Layer 3 of a small transformer language model trained on English Wikipedia (10 layers, counted from 0, width 128). Numbers have three digits each and are written without spaces.
A neuron's activation on a vector x is SiLU(gate . x) times (in . x), where the dot is the dot product.

Input weights of the MLP neurons that the questions are about. A number n stands for (n - 500) times 0.00071.
n17 gate: 549409535583559471643444436547638482359566686503566467519592478403506645353426406457457264660607611375346611524391578507311324573719407343547396425401457614500304425386604427656466323457422751372523564487337493568632483484373452367393517448377291355296520380470510514491404376452664457632333320542654335475503500609515561434500471402705590628460319298480532597659298390462285500643490
n26 gate: 550547746330652562402631513580594523600474638545281663536381603606420271440374643459534470554438506518481460567649529684469552397302607541521715515620643560326636476463290475510429698584465651604618485584439367480590301512585503560531613401436342503671416560556405483664470358457416538571483500482390503410631763316535411487411366545564405422565438377437428603543337748579559519408566
n55 gate: 473528473860772581487431460596638520500459482611138357255473215660669325713563496404401555525446532466349214601325624416309410429474656640594563557411697578381642341734439790775536476329442356495583450467352576481676580364832404353654442257487657500216589603219588651725883681649587548672430426344358552344328277371775386517532638636482601521589487475547495569473438542667405478417441
n69 gate: 544412439425564432458585480351698403426494542401492594540534500473397385754405508600442426429399572532687426528527426383525624457545702655197405492503492468511482338366595456287623521563438435537514468468556429527495687495356473547590546587565533577585546407472688430439492500538550572434605403362697489317514628577495570412518527418433414445529418468669343458373463500647503398447567
n83 gate: 409716428421370412545161479469558468515669549832449534355355485848470267438379678441438705327539577563449497352507698779479557510290510526598537455539538461444542575646406517348617508677444500724503450477583507595538602700513297673552418565712368480454461536459441467560437626518493445611367341436369507434565304441642448383700600513479550616561466477362361364568528318701424553380605
n94 gate: 653612481353572454522569695500291600477564278284572384388489595611670289580507496449471539411485493349605550741689563437471666517592511680433479339376431521444561679750272515444448496349195632640408335549550579549540674418563493671614575464252589608433675469525287631457385648504542500477608467475431413287247625345656504533515539528588277191551799548605583626489618546330607448527569
n126 gate: 467493588490451485541562570352574423652613392650364534494510553280515672663540437597395318335490540512666368268578462389516532524506257520343585585500305423353562632626724366490551459435593485418311723506794590475522478638437485397530571325561666432532689467435617540270641490532657615517570415479559562586454547430418535661484551515453476463430590503506493389464433482367445481526359
n142 gate: 466487408546727299709576573541675257692717598492484240323644378260590575375715537609500645663646608756489488492639500431556450565638572431417621372430249389590274337433350207541777295361397417655289779312500595375512615516458496693474409484367393516652648584372622542313469384446607524621431613449589496560404685688687325659437453641553496389508544572612635379450529344291273672574737
n155 gate: 545618561388497622428474430430594413417473663416659591519429522674379643329318242513455566534422564557477487410528456712513514443427464208379605543487367547480466756526616615386641514397594385543391424434500547675714540455409693667525389465516577630574550410503530403572516300432612624377644638500445445469594556249353334347338456528497363597380464450379457414538430360394716594287673
n156 gate: 439622517692629597529451663300410527697376294458525792429517476299312470724592554645529404605436523524464719743349445544636440512513199247518548608640574292357546469354671537572733231476711419319612607468367314544631630435559333245402644654633482341352475524562508661530714526732531657757459169761456516614598699662481483410582500688483736569813377449525661361457513400702461752413400
n157 gate: 333378467648525329552417689657543701369092512402327492500577510276585591552295348504480500463467339550566348532290541487647628569633405423522326336251233390419381317516584591488337181524589271260316672523474471380520496430374707433534533504616559531459439387294688416598660445409492306803496858496693461496634254411574379433692393640476512379426366451449565761521685384438554557445333
n166 gate: 518536560454486629534523493230560292371230410479312719526521500467658647571721360554701253455426469608459503328585628555530437604459389507448526437462446442541494577643602564652514445457815480496606438329538556416624628620646585422369542633437410457479569394328401586784490442563613858576448425490489453360591460381528644493479562413394658387617577506476753646574459487437327528463439
n174 gate: 353332355395413614511534393553507552420699442585309864561716522529445648424463523360478476614453657362724659373279415512432422572393508358397434595523526453519638376493819583673318214422623622396534602453305283594343527426583456334589516355566580459330361618417610464483536331516479549646358693632448257488496375496493469425468445507466522541807403368391267344834607603633339661552361
n180 gate: 660364366440426639520762699531497544453366500455540503565549392548484430748665620721443525522584500395666493490428587284541732682428483489400507637612376365400567663703702652621469485433548384426452562387653462397658531706513549439361549593652691520635514371348466582543555573504461571402457707566572406770426373446405620352696408346500543463605322458625504544394524625419419686615354
n182 gate: 542664529673312580567385602580440592571475574463576500686357667516642582390616552671681519503683497485391482509594494516561468602488403408344432477428548477329517445354531600534362394485798449537561538541582413592572512479398617546284437566678468368459578622630325603564456676307610384415549558553494572442458503497426488569267285509371624410574479676503493554411432633380637488589526
n183 gate: 623584449539405411602571427649515410476586404465257489348747456357295336523419679557265320553602427613414459538460705256342613543508639508291680475294235482173422585596508394485426467533392493496481758403517736493709258378402485346386585266364460541631570557616416333462500415414407632464527353599675567392489371340433672448536496607527324233528634636706344631260511676622583554617516
n187 gate: 487440696553491564363592524557612505487664503696307515603433621458427528569392397362583611700494643419523427503408362455494361420476408526490422349414470565479592435377509524497555144582613529274358509437423494455432266600503526440529534497523653556399362551494602450557712503627579679667511407515648615399630586519558491562572610435530697421615438466399464609615664532457381491514355
n193 gate: 503359422394637500506423450425586275431410737446500596429704500426597500400576340491352230485506374404514396294506468550329513521456466537307506462433580713621657515537437326398478510543494454644152524497460577603392611570601494432322663466473434396561430435460550444446449537574414516533226406524553595487475397556454497593591746609547403518552506577457598395481440409610360674417605
n207 gate: 523457529532431432393385500414522463593484532567450628392439587714576468484295411569537560464344294485421571309479372645428558608595566638657332456594419700673479361485696607561442337537625629728604464473575571475581522571377476697649455454674377664449539497475392377366557789608479619507562440402503522523677329693450478497675536393519393506474522679509469259402468445582533468391388
n230 gate: 532596615520549419508574597656440429582617553472505530663466655396497537528479483547557515458423485370351541458394489476616491592455497405533489606571429508301299536657755478579429384429593457530558503529518636267595508324521603368482548495532731582469475424445575692402524565592445577677433517521471432544339406480395458372451540495397452655461579597601440361557408500368442388560549
n293 gate: 563256395343615636402600583631616538527303478345494547569646431555521461491485433642609517420631500415456472465451645449525536397916380510548506476438547437735382634488583544384289592441242698667615482506439513517506506556458311528510526630432685372578539323484443740483521459425542393280602560638530437694644591530468497444490451380407423432435622479560514645490609482408480449428337
n306 gate: 529500443525529493363554441580483243562582601301554742386675650485553546593480552699473558377496535530587564413579434504350677529438555426571340471409385581333651513356490602762546307513556463459497418415740310686497490567389497510231430631597569554500672562435379518550543767361305582588386469596449615641503507660739538368349576539655440638458486503412556205529285497472325423453374
n313 gate: 486284399451675549490447680652606583411583520250553503622648663373672687658415470423536479538677364636582428483452534453503576648615410496690516487472493299548641465733520654490455395348606562614476645602648393548358606414369597503464455533425521589346593213547490631579352643347570420622392463647504464823500629600294625620616591535612357388453520449517707387556497497486577589429465
n314 gate: 462404422512358373500446433537443544379550285512437410445481485386591594696438540645506245622353634418537547381451451429554416529555338348566356636463315437408582531580555542371481225533605468344375616362539438530503482648336465503474454476556580304519519460491467653508387503419377389578546509647516440743494651570562543464639442537205588396520640329569458616597537647381475396572468
n17 in: 677413645517538532586287436627716591342606655574526490573415500443484538374313520464359276634713457439408594517576520778444332617708408539529484441473421528473382438432527543341544349268439639431607532601512449494771554487399487388514534389233380363365635531543403462458437465600481282528455351580681454511487426542599567421441436550861433708525350400546353630441399410476503530551500
n26 in: 625409500562365461569457339293326649647421594564605507652629408403494435424419316444565640447400491711532627611513371482589380478446672685370313633554444635605615459325473497328388590588422455449457350361592554482507433455535388526304493689490454549493514440490500535386465606655604526422429430239339595500539482749466436533305854600457461702534480466352360472297319535552586513648552
n55 in: 376543477729654543592602384687555500367435425409324566263417298416658404659568567541668613354301684343455482410599621444187401567276574639540453683401474542406469528301526463590515400453557641423515543683333492536577560482691525441548280576489704482523572640221522812396592666523633684575434467439481500359284543473748567628465582630463428533642704339394392576615380651723523549568383
n69 in: 627555356428566373448480541474566394558497485365580514539698490450444399757464520647548280478569508391731463559544435280506661566588615568315337441414491459494435356378535434459595512474462520449430594481729435438454705528340497514472538577466567625586577451509759515429483574401552514522624543489661386448469635589543637386564547546448483494481369563775431457470529433599452435445485
n83 in: 507552614449566684642464500584435412398473439142487503705388436453599456550413206368405538544490592612448552540325453407675469519450431472612513438432539434672426453422314550584412288321497574500450487434433595650454554659579440385756469581465644285382510582355910671518525659390481464376530533539423477591490521577423587493441468481577760445599552202382550581655510449493507520473503
n94 in: 305692465402602566699724452374487454321528383607570631587434506306457552574421422459530554360493677493603513545338683311369312607319550558478785538621597542565535465616714470713535489473442533489565604487491448608530500414416308453714621573631590463359369429483578682614526424598497766435367547493799440554533507310506664577741464583537611467588577574259522424426514539363581455688500
n126 in: 472550708403457454579608411447584435597585497680468529441461616357397673527457464447395578353393617639628431324523422525479354624405468566430560665594343531512629533437544324626434513491500546364396463472581467555407554526463508488389663483612394500596596617322598438366613355543698576421595615369664517569582648569349485593293460539494497622470448430336350340586470606558601668487543
n142 in: 574574523492546287666420504548701290664611639440529327327640447692511508396550507615504664597565466657555427406709508599651542429470588556347557445614328504519251462504288364278633420394376291780388603377384557382547508449454461511651428424478469653712700683537437410426380208569553537555536748338340496437350681543586470694233450518377450402362624605533480538304515231381542602642717
n155 in: 490382346422377404471555404586406539639279467430282454450728450400475364467497487286429552333541527484451435580475446291451524575507549831614385515591717603507485410413500356594288571513235426478596506578415520442244580584569146503578618490612263510557621481324500341381528539490428474451423461430576623469510349531503566702503642534546570339623568460513447565548480612677315550611396
n156 in: 522328594611411521479441578513674363509540626448504376623662601426811531470438509307678405601660326550522424348615504431568491365561364716640213604271365402374251323710310538565579505530648542552379442504899689024513535550410669517297386412383509407596627427572526753590455692336455483339500620296509369632275294573647578572693339468656438513244411869696588520585669558287670395430410
n157 in: 638432422434455402496514554410362627266260366416465422670413386427597559521462159514521436369541464510500588442349496381482541493590500435488303316346292436420430326493626649551496291595580503359550459459365325402394333311616651486623548703465731574387314432440453519464418687408436347725609600458699285636595321447493514532635572324421728542593363230401512647585384500478619732461455
n166 in: 480641503382556547402557391378626308322464574614251645427477553479438516389596353545585312329372497525436516577503653579487365640442598544362562399542594666678488443544605370558490552378549388591558570267406617540516597587688576529425679656312284434562474560431426349679497235658624661449434567441544516302711368433503535563330567416490583559470478461374600586441523543556566416416530
n174 in: 573523428568557415369749566471457620388598433507478511566246469583475372701663173511432288383564389461510310404402407261555553497611482449567592691526666389652602647546650504418283480540541511308555416455497451519460426496664728555625627661344659299448556351507441654530409461644341358355552504627542651519395625403310257724576381607290412504630525503446547538595411458462150800560642
n180 in: 618424360477562528406611617604528689477562551522506397461497419612342338632582655603466563556665463503538365443464621426397623671462528769303667491709407494561638541718604491621394514377436338497393473426488599525667455592485575606554571577640497586679321548310528325463689343679518466285427744515447556493633413374421462531510509423595570558453469444634354570409373561656513430429500
n182 in: 487336548542393555537528550600442600424497677272395509402506638456587500282606387500491487442629623608332506308557503493231673607547596563341328587577485488317581520308547491294395577512598461497447378435474490481515412600476515478610465585772497521481503524478300421517405450407627571420522494690559558362632437464278478571223437541425560299625610465426446494587478455503688544545630
n183 in: 611636421571603541451545466393358392592335515341523462377500605746434645481706592758564684318492612537454511592438647374666551620439428537484460493453470532608433529344172621701364537355519448413557369377507473476384400663388485428541508563588548668601481572398893492404602735437396345334442796570336680765249395452419527463504485622702555560518594453410656624555277467677611184805596
n187 in: 331542625516400576417601566572595381529497667715387614568541477383497497385497428336473700582471663566462549582651544570339666544616525420275473329312491556544497389412547580330310490555424539415478503373409592569552308421305429546327481479554618402446282547509453356607568536583632571755431460365480647231589391497523647518338613479578521430512421485558487454545607590526639339593607
n193 in: 745642442651430360550523541403601460389391387652569561492357537411412539567497574412572500434433602618406643553472739399442400550589480246646438391371497481512536434589668602714425468543518431256659472486489581521517396514578463532560521486386413474539503469552600497731503416391395567785550503560669584426688550454565414457595497353450576626634318478526475500573408594503552455452586
n207 in: 550657534598348454420444497455482500516592503327353547423394505523653445494480419571597569590426448451521465446497269452565626585500494589616474311570356638573461394468667669618342317377449648523578397367678518542600403564301529485554421564682453620415506472530524475443517640392353627570564571538575477736474322692564539641612563387434373491372521658589448525475491598589419310386331
n230 in: 530547568570372467448565503555459529594516590452477567642468575520485424427490426440451550387459488525357505524563500508448535605466607480381571588602371582394288598531671469452334573644399482552503342565534623407549521385517638521598473544548583585508428535492379486443492497700354568595463584310481436464381422425434392379366570438397376662498572488456297346505368492478421418629604
n293 in: 595309563466604591401524527515473472306344347392536509578623419555430484467582430654548395409472580451503612509332552448572509419731467487611368489423390426718511548426424581408506373485454538490591451560358478495426622432632231344604525609453411503408555483539433668522425500353580347581576572617449592835714548557450552530459538477458599438500589301491552638616540257281403524453440
n306 in: 562569534473531465487558457447435413455581540463448698456681701383459568628529507706484510361490554273691812420547343479340652613470660332617313570527416553284638334378477692710399408606490513450569531403606235582439507625366503604300527645605597426610517652425487486527503517402283412468391513570507539614539493604686483341397607503536471600524523469393454332582424484344466487416387
n313 in: 354503399597598522632442687713462559294406326460526432503520606514544540545437477422462617442614569563556242582220493249532503726408497490725396600533593392714782524672604581609370521481563570461549512454488430633420385392302388552556447621585503673341570528574578432506373337608604435403488519661517551737426586651524615500561447663376484596588618377523584497561405487537686503408510
n314 in: 662333477500503404484359184561481572473480632603347465431471415507472467503475576589522463464543456616519581439655368714298474488347428663600647612688397506532438449429443393316351514494487485555624445325474526469569407506415333446361283581383292354568474509491545357468439486500458547463443465494577497497635584607665359569490646686522469516382616437371387618687353614838655314538546

Each question shows a token from some text and the vector x that enters the MLP there. A number n stands for (n - 500) times 0.0059.

")": 544631480515546486554461453489509469587250583539444507456516377549661484433493483486519548667535467491475511461453529467493462403464560543446489451491548643588441518520528454528463472517457564606494456546446471644394453500522537553518517518524532625504494441378526462622543511475506402463524576530522474500509480611419286557530515485506515441360547359607495504466515501461546369354433
Which of these neurons fires most? n207

" of": 447421358500471460570457537493459484514536516492537547531541560633473505458469450322536495540459520491499441499555444462481528525526504423507446481562535483619448436553469585534521503506546430657524468523483529832541509341526507404531488569509507473545458572430449529431435434522614569522536496445525500475419564567584539673330533578435487443583580377531488435459495523546493554567578
Which of these neurons fires most? n142

".": 503488429491525445486505561504455557570492451445523555507485388515474454430572605570514478487587416455641559506539471675468463589455629533458493535410553478634508486589502485490480523491450457619534527503316486718460544464490563461641623565409625495561532502491404491578470537563442419543427480539468560385494448422493515455418483599557466532470519342562475462517484534570535533427526
Which of these neurons fires most? n126

"gu": 436571570480567482445698459397600550474424550447451408360534690564499548481419371507467447461591542499562683434450514699355522519523368593466439482411537361540504290465400463573577650588456518602453520497505491513485501530538539491688430507449526524540467499532398381491488434541521483487538477392405558415538469527535380455603429499523409512527585450426481437539463590493567448574471
The most active neuron and its activation: n313, at about 0.047

"uc": 535721505459514454547712476477525499422416458494489379497506611327450501569524539484462612465518488511542558454440544487442494637441421565638475544532530414490481491413407438488531485597512627641483480582441542573428510517488472570537749512593578439492539638555428567556758541533309524585474549400497589390621465508477491560435462622516370509523532369481470603553535498534542544534476
The most active neuron and its activation: n94, at about 0.16

" the": 554426503373460497530484472557465475498555497506530557582554715483397516462496476485537537462548452491442423489504491494489536552559457574537470425534474504482445603482516442432477580557506561593520506461565470926449515463486464439490487504515497494472487496545450389498431434483430559486522478525504524488532574548473481495441530482464543501573457421537510531522479471521564501463497
Which of these neurons fires most? n55

" to": 523393429465427518571464373580419546492458515464518595572487478489388474519466487481411458642500498517428472478552454495524534484444396606437575355537494463564416513526517631517442511421484521477490503515461682757483484452509501442646494477556603572561489446429501488473518495542555568474499512543506454527442550600443535558573503591464549508587530240512463413489527495564511566589528
The most active neuron and its activation: n306, at about 0.17

" chairman": 583500508512514452477494564435475622512410519494433375436504489496609445464516466593422609472628639528341419500422344486484451497429538513510462574547528590478531454514605376573510533490532423560526479436558623535590536527487527693549508417506524522476573494536382467498600563492501465358506483531548459439557569271532557532400509547386642476544444168692554406543456481493537523544583
The two highest activations, in order: n182, n155

" was": 540450483444434436443474510567455463527549467644533522507472311474505534565458581466484446511571518491441506483591553412471454691467500536566522509569483564493567540449528544434424553445484287577560509499568471696507518467504436459509466469496539593448382424484438476600516552430397453505542488492482598545498544587445392505421515510484433518528474051500507538462499528557450316547473
Which of these neurons fires most? n314

" 1996": 485494520516519465563527500575494543404566573591383538542479554462475511443456439518464571483618496515432385529395473274517444484525468506550525481549480443410564476395551452475508636590504559433468522454458472697487443445641481520607480471464509569481505406509500497474782434479453446503437429464464552507468556271479490429533478395475555461672643242364493570544501594529384486468408
Which three neurons fire most, strongest first? n174, n55, n142

" Mar": 482352397522416519459305371562564542365522484545480565543498595483457585533423398538393510557582469495577479549514539622508517420412547571543503523463473390569468500438274515452465587577541396424437443496531409502422501572495504448662424555505556540461486541585389430560559503439494487457532573413537510428611501526440530585433483479354475459353585392401342671458499572648516450464369
Which of these neurons fires most? n314

"ian": 410447455581546565415604505371523449408476539493487523562532500277554505500470439404444552400519536562509532497517365477515535452520597516551574507574519609593498434573555330519470463482391482594546451488448446667486478483488435580441523386590495493461549494498520539465500510518412542608451424511513501586588367473583494530458536592402539494420514326386438415506452504518483412433422
Which of these neurons fires most? n306

" writing": 403648454522501403630475459374488462537398555537421499435562439471532547447426500483534481442509695539406528457518367415486504569516562636452482549420521557525471463356368560552511537500414534505583518533530643554543504519547574433503501417407391437407519371448414383479510384499683478427479453469539513506532497351397596574427493490479499460461414208526571520442468512503533558459551
The two highest activations, in order: n166, n17

"ble": 430374530497430592506486539415543479490442598498555539473486513603360505456484620448551625501357627494600512571525481586489515544477562385491306509473453471528368330358467473570479535530393417525458500506565602595448488617607547549521573418498446459481483390558529392661479464575466596507477504374558529552472468453634498414464542383531559477508463296569509441608515538494528360457640
Which of these neurons fires most? n187

",": 465505419460480509463431465570452464466472483453538500537473477549502526508463519567508489543499596489541432484490494457523488544397619562518522615578524582500536522454538565517467542594536546457508512559259457819502489463527522440501480457561486532504484354488522446553552486505485542498512493532514473444453523556453468650523568516462550488532509276452467499458490508514481594552471
Which three neurons fire most, strongest first? n174, n55, n142

"rem": 444406491506496434491599398457407448402337536532460459511287502412486585560353480543463481494522516507615620550449494499485482361485605549418502548534573528440509317545366380421480635483609528488494510500513469523440575596467564517628427526443518498544539526459677569441601493596478609401526460386422537487563431679499487568347569524434391602539482392539398492466501561578556421503415
The two highest activations, in order: n69, n26

" (": 509435497473471529487477521468502430482368494568491583683567454562688538463562411438503517513565509486673462515441465394536531615452513520440526548504509434484551556399502501408398502509469452479498491510299463657487499469530558583570492493481516519468507561507504457529557536448703443485471518520550498474456397542589389542485500562480441462506542384472497417513422447519500503644487
Which of these neurons fires most? n174

" a": 556513516407501471490598513552501430525421518528598508496572547515432401521502493480509548587581457531552530479574496414570594487436572528442511398583473574638405417431492317375503658486491461514542511414558423749561481429466523540559445528452497422433468421462546459518454532462400410506542510565591471527568527514433500412449569314534614473580499359561492592460455484487462554506525
Which of these neurons fires most? n69

" Art": 444400700480563535530427439477421510423320459424517485509407537371379394527437423483577554499501570527546494431512470474519488497540628489454519520613571587479591511457482466554535410473437450562590491527547502441576470498567644541530625565464486467466374542541588380643436559547473488513531520474495458467630510448549712532324490537396464562355516320414519455500463517548432593451649
Which three neurons fire most, strongest first? n26, n166, n183

" causing": 526611386521560471514481522585465469406548585561478448533541442505400444506536479534467456584488593539544405590507584444544523649533505543504475470429476357562475483400337498507443456445471467517425495522502550654417567509497473459474567372545480492503455506520684367355592377438493556535527568481565519556370401371617683596508521549501394415643488230405501481472446545503510536544414
The most active neuron and its activation: n183, at about 0.76

" High": 521408544583412586508478433342480445565500620407616491622514446656466376483519354539500418451475463532452466543479553520483517476393530475524420486537544515507581484399467487582564606461395414534614513500441408499565564593519615696561447495637535584555496610618503565622442460491566506527473566548541476517425408492432492412459521510433408551428487250352457365514444463521506488503503
Which of these neurons fires most? n26

"time": 512465477443444496569504489520457506524400567512490452392449468325546511478473490432575400479366633540499431544426458491476521471446465401404540394521517578493567419409540481506558516546490477446512572446575479568502629670474507558490396460605498648535515437594371282646423623512426370605478448383522517313485443565533513519463527441456527436597451280456550511581475467493517425461523
The two highest activations, in order: n157, n187

" 34": 457600488526424528449470450529506511463384447466521587520626179498599465400357540529484459425414468490383509507535528485402460481422481507523560353380480504507581543618561519523456578549549453558456533359461443606496574608516542590496473487457442505469453555550612494398506438549511494543419547459481478483511422540439437460275538439530515487501504331496555394519474600494437589462534
Which of these neurons fires most? n166

" asked": 547509471570442478504555584519536470448381520552516449467574528470404418517548604517493547545562656525430447532565501426502464653584634675445502473397444542622531443434434515527432582487479506496475494549486555554415485476547550470543628420483493518568482527479453393466534437470528541367495497640655533469354492426428599450528552479605485379787413165494503481482478575561454401514503
The most active neuron and its activation: n183, at about 0.83

" Jan": 451437476531431453450399415490601541583364426586476493424608656447356595485441479538438542400507459489526540467511510616529482361414433454525557621507480623585568583475491554531486621436437451573435522521451466502494384404582605524569549497624574559584577598510584372484482498440544312467500526479581472540564450389393563427444534483511573441368464289474376480436463580620476616451465
Which three neurons fire most, strongest first? n155, n156, n126

" Houston": 477542545478525562506547426541563531498600555582560500599344424462409457431388493579591535494513645497433378521390413372508505416418606391427405456451475470555453621405585557461518363521491422453469511558468348483615556595577532604461474518594574447508489596475370432463536484556546456420478482444409414444497497467584599590342484408409424435659475237266559535499549556531505448466552
Which three neurons fire most, strongest first? n187, n182, n174

"43": 563497547550461423490481448482512512436417511591531541601481263487503410391579437589402497391637523503492475483548575356400472564391413389511569444471521425523525450478458542517475511513449405611534497413400489676454569627502457571533499485491433498475538572551592475411569573496490457537413482513515479497627468626494448524456564408449407521569598364345518311516542521539480515507458
Which three neurons fire most, strongest first? n83, n193, n306

"=": 526637484483457505495295495469449521504461461520587548544502528378661541512571535512428453532566358496635430534393519544471502611589587558467652435439506658493349615540546490469496589356496560562516522531497486676408511482523507563503588573544534394490553500491537225492444413526489261449511563523523567411422570475701475419524476528437379606615465541430377598517484527500517519507562
Which three neurons fire most, strongest first? n156, n55, n187

"ed": 529511457500474506520582567399532482461415464503536533457506538400574409528510586398450500483555719531502480593519522483461504546593443599508466526492550563650467548415423485599485490554458460441517486508501447597431533431511489421533533510577443410464527372543429479426501563560413479490518543385559447485363489414467563479592522512613355601576471191516556548471445575511492221478602
The two highest activations, in order: n94, n142

"18": 463631513556350403478415433441540461473467465521540577590521391490619447384551281511434464423464419489451490396556541383448574550554596400448563473438472406514569421421434446503553637615453477557505525475477520649464493476461520504541612474446414531495460529529534471402474557475351428503449532466536459502503502491478341489369556670496484574607549328389551482514459650517409477454474
The most active neuron and its activation: n156, at about 0.19

"68": 575583482504391489500384368397523488500490538555536466609542245475603385425477415524409468507517537491444511485524457490375507545394546427399493414331515402538628437460547522574573629583440395600513531490444429661531436593543534472557492585514408509489537589500504490450514483476562342563457526599501422527558512582375433523516570403481342550657610486468434387549518597578502508494515
Which of these neurons fires most? n193

" 37": 455610493551435576448563480495516494410427490563516642557519165549571442411353509577431467428425569483424496498465524455459464469431586437582597404484458479531526480581662448481492565582515426474508529355492501614486508583543543583480435421464416564482505612526586510407483390533533455480422496458528511496508450395418363552452525482503496436389459314454507419527505620454474551444571
The two highest activations, in order: n156, n174

" 9": 442451493517422595476338389527529501540493426472508535561536200359552531434455543486508499415662502512402495511476489518462552448405512468478562397437534507549558486450454531461457533599508538507487520315466486692491467509554528562475474424511465507504377553543497517369533534521665448507455592362479415498464453531430528466410490481496483489391477366364507538529525438498505506432561
The most active neuron and its activation: n83, at about 0.15

" |": 547544490489532459527468546478502518555436478470544499518467561510539490516545500479478517450548474447522491496522494476491509592510571562506537472541504509540440532516501547495496539484495478480510494497243472641490514485526447631522520471492466531479495461471508449543555562502506455497719514564481520487447533507487423527430447503467505473559619327443495479490493466514527518468562
The two highest activations, in order: n155, n293

"s": 564405398527488537558387500456485577444554488461611538498487403505320496417549445339482528578587493538517528504500475503500535476637594491501562524521477649511621514592555538504486577524464471538498486516526503674485514519407512492456488518501432477390467414465415501638430485490524434585475519487415435566440539708574402524566556446621602477557511203570507509567459432473455345412521
Which of these neurons fires most? n17

"lov": 447468610504426439508462470478547473423441420541427500353528529404566594517444489580477478501485547473590493494452527502440487551419431646483530574503494581578490510649508401507441650582392465603462498519585531462558644518512548492505592551557568424454628512445414426405616448565612529471503509368390455547511449537610423541194533565648415536710584365448392555454473672492563536479487
The two highest activations, in order: n126, n55

" working": 515653482391444439527495480457528472594471574495500423465585489548575372495583450493513549487462637518417371514597438427469475565430483616450490539525453523322554514446359520504563588537387481321498520534622637485563478469505409667476542456552503578499541427465605314436521477538504514503460479440588502539488490399317496366415442353453404489475486245520577483461432460620508546438435
The most active neuron and its activation: n155, at about 0.28

"ic": 462503547549565580581521429503534384452516490497491497501501387493363456524518448387501491361472484525517503558535537493499491466507471474570572521549483421621531421406470426606432526493382468473588459419527568694422587500497395538424666473575453466444525423524430436542464487565395630671484481461549494501609474616643545526383474462487541487392519370548503504527472508557474477421575
Which of these neurons fires most? n166

"ics": 510631510570515494525536493405410503459514525464523521444397265450303553436440407391521534529480577508464531471480514410549538453569649492400558517547497544526497522365425389534565579457471406503541524530548460692515594621498530537408581535469482534392478462454441506609636533481559463528454538488512486461606527559694497529415518390515589468399525242445600607547459467573450460457441
The most active neuron and its activation: n166, at about 0.19

"57": 559555557525385430461472404413510518547434480591536505534585278421574426407522388494347427441501520487476545498490451456422490578425566348418528450430522467501650407501527507588522651607479469636447521463434461706528511634573579552570521548466488526517557538503489503441409464525553411585448530552462455516565460637405463515575574364527370578543563496426449379511519604581467510492547
Which of these neurons fires most? n193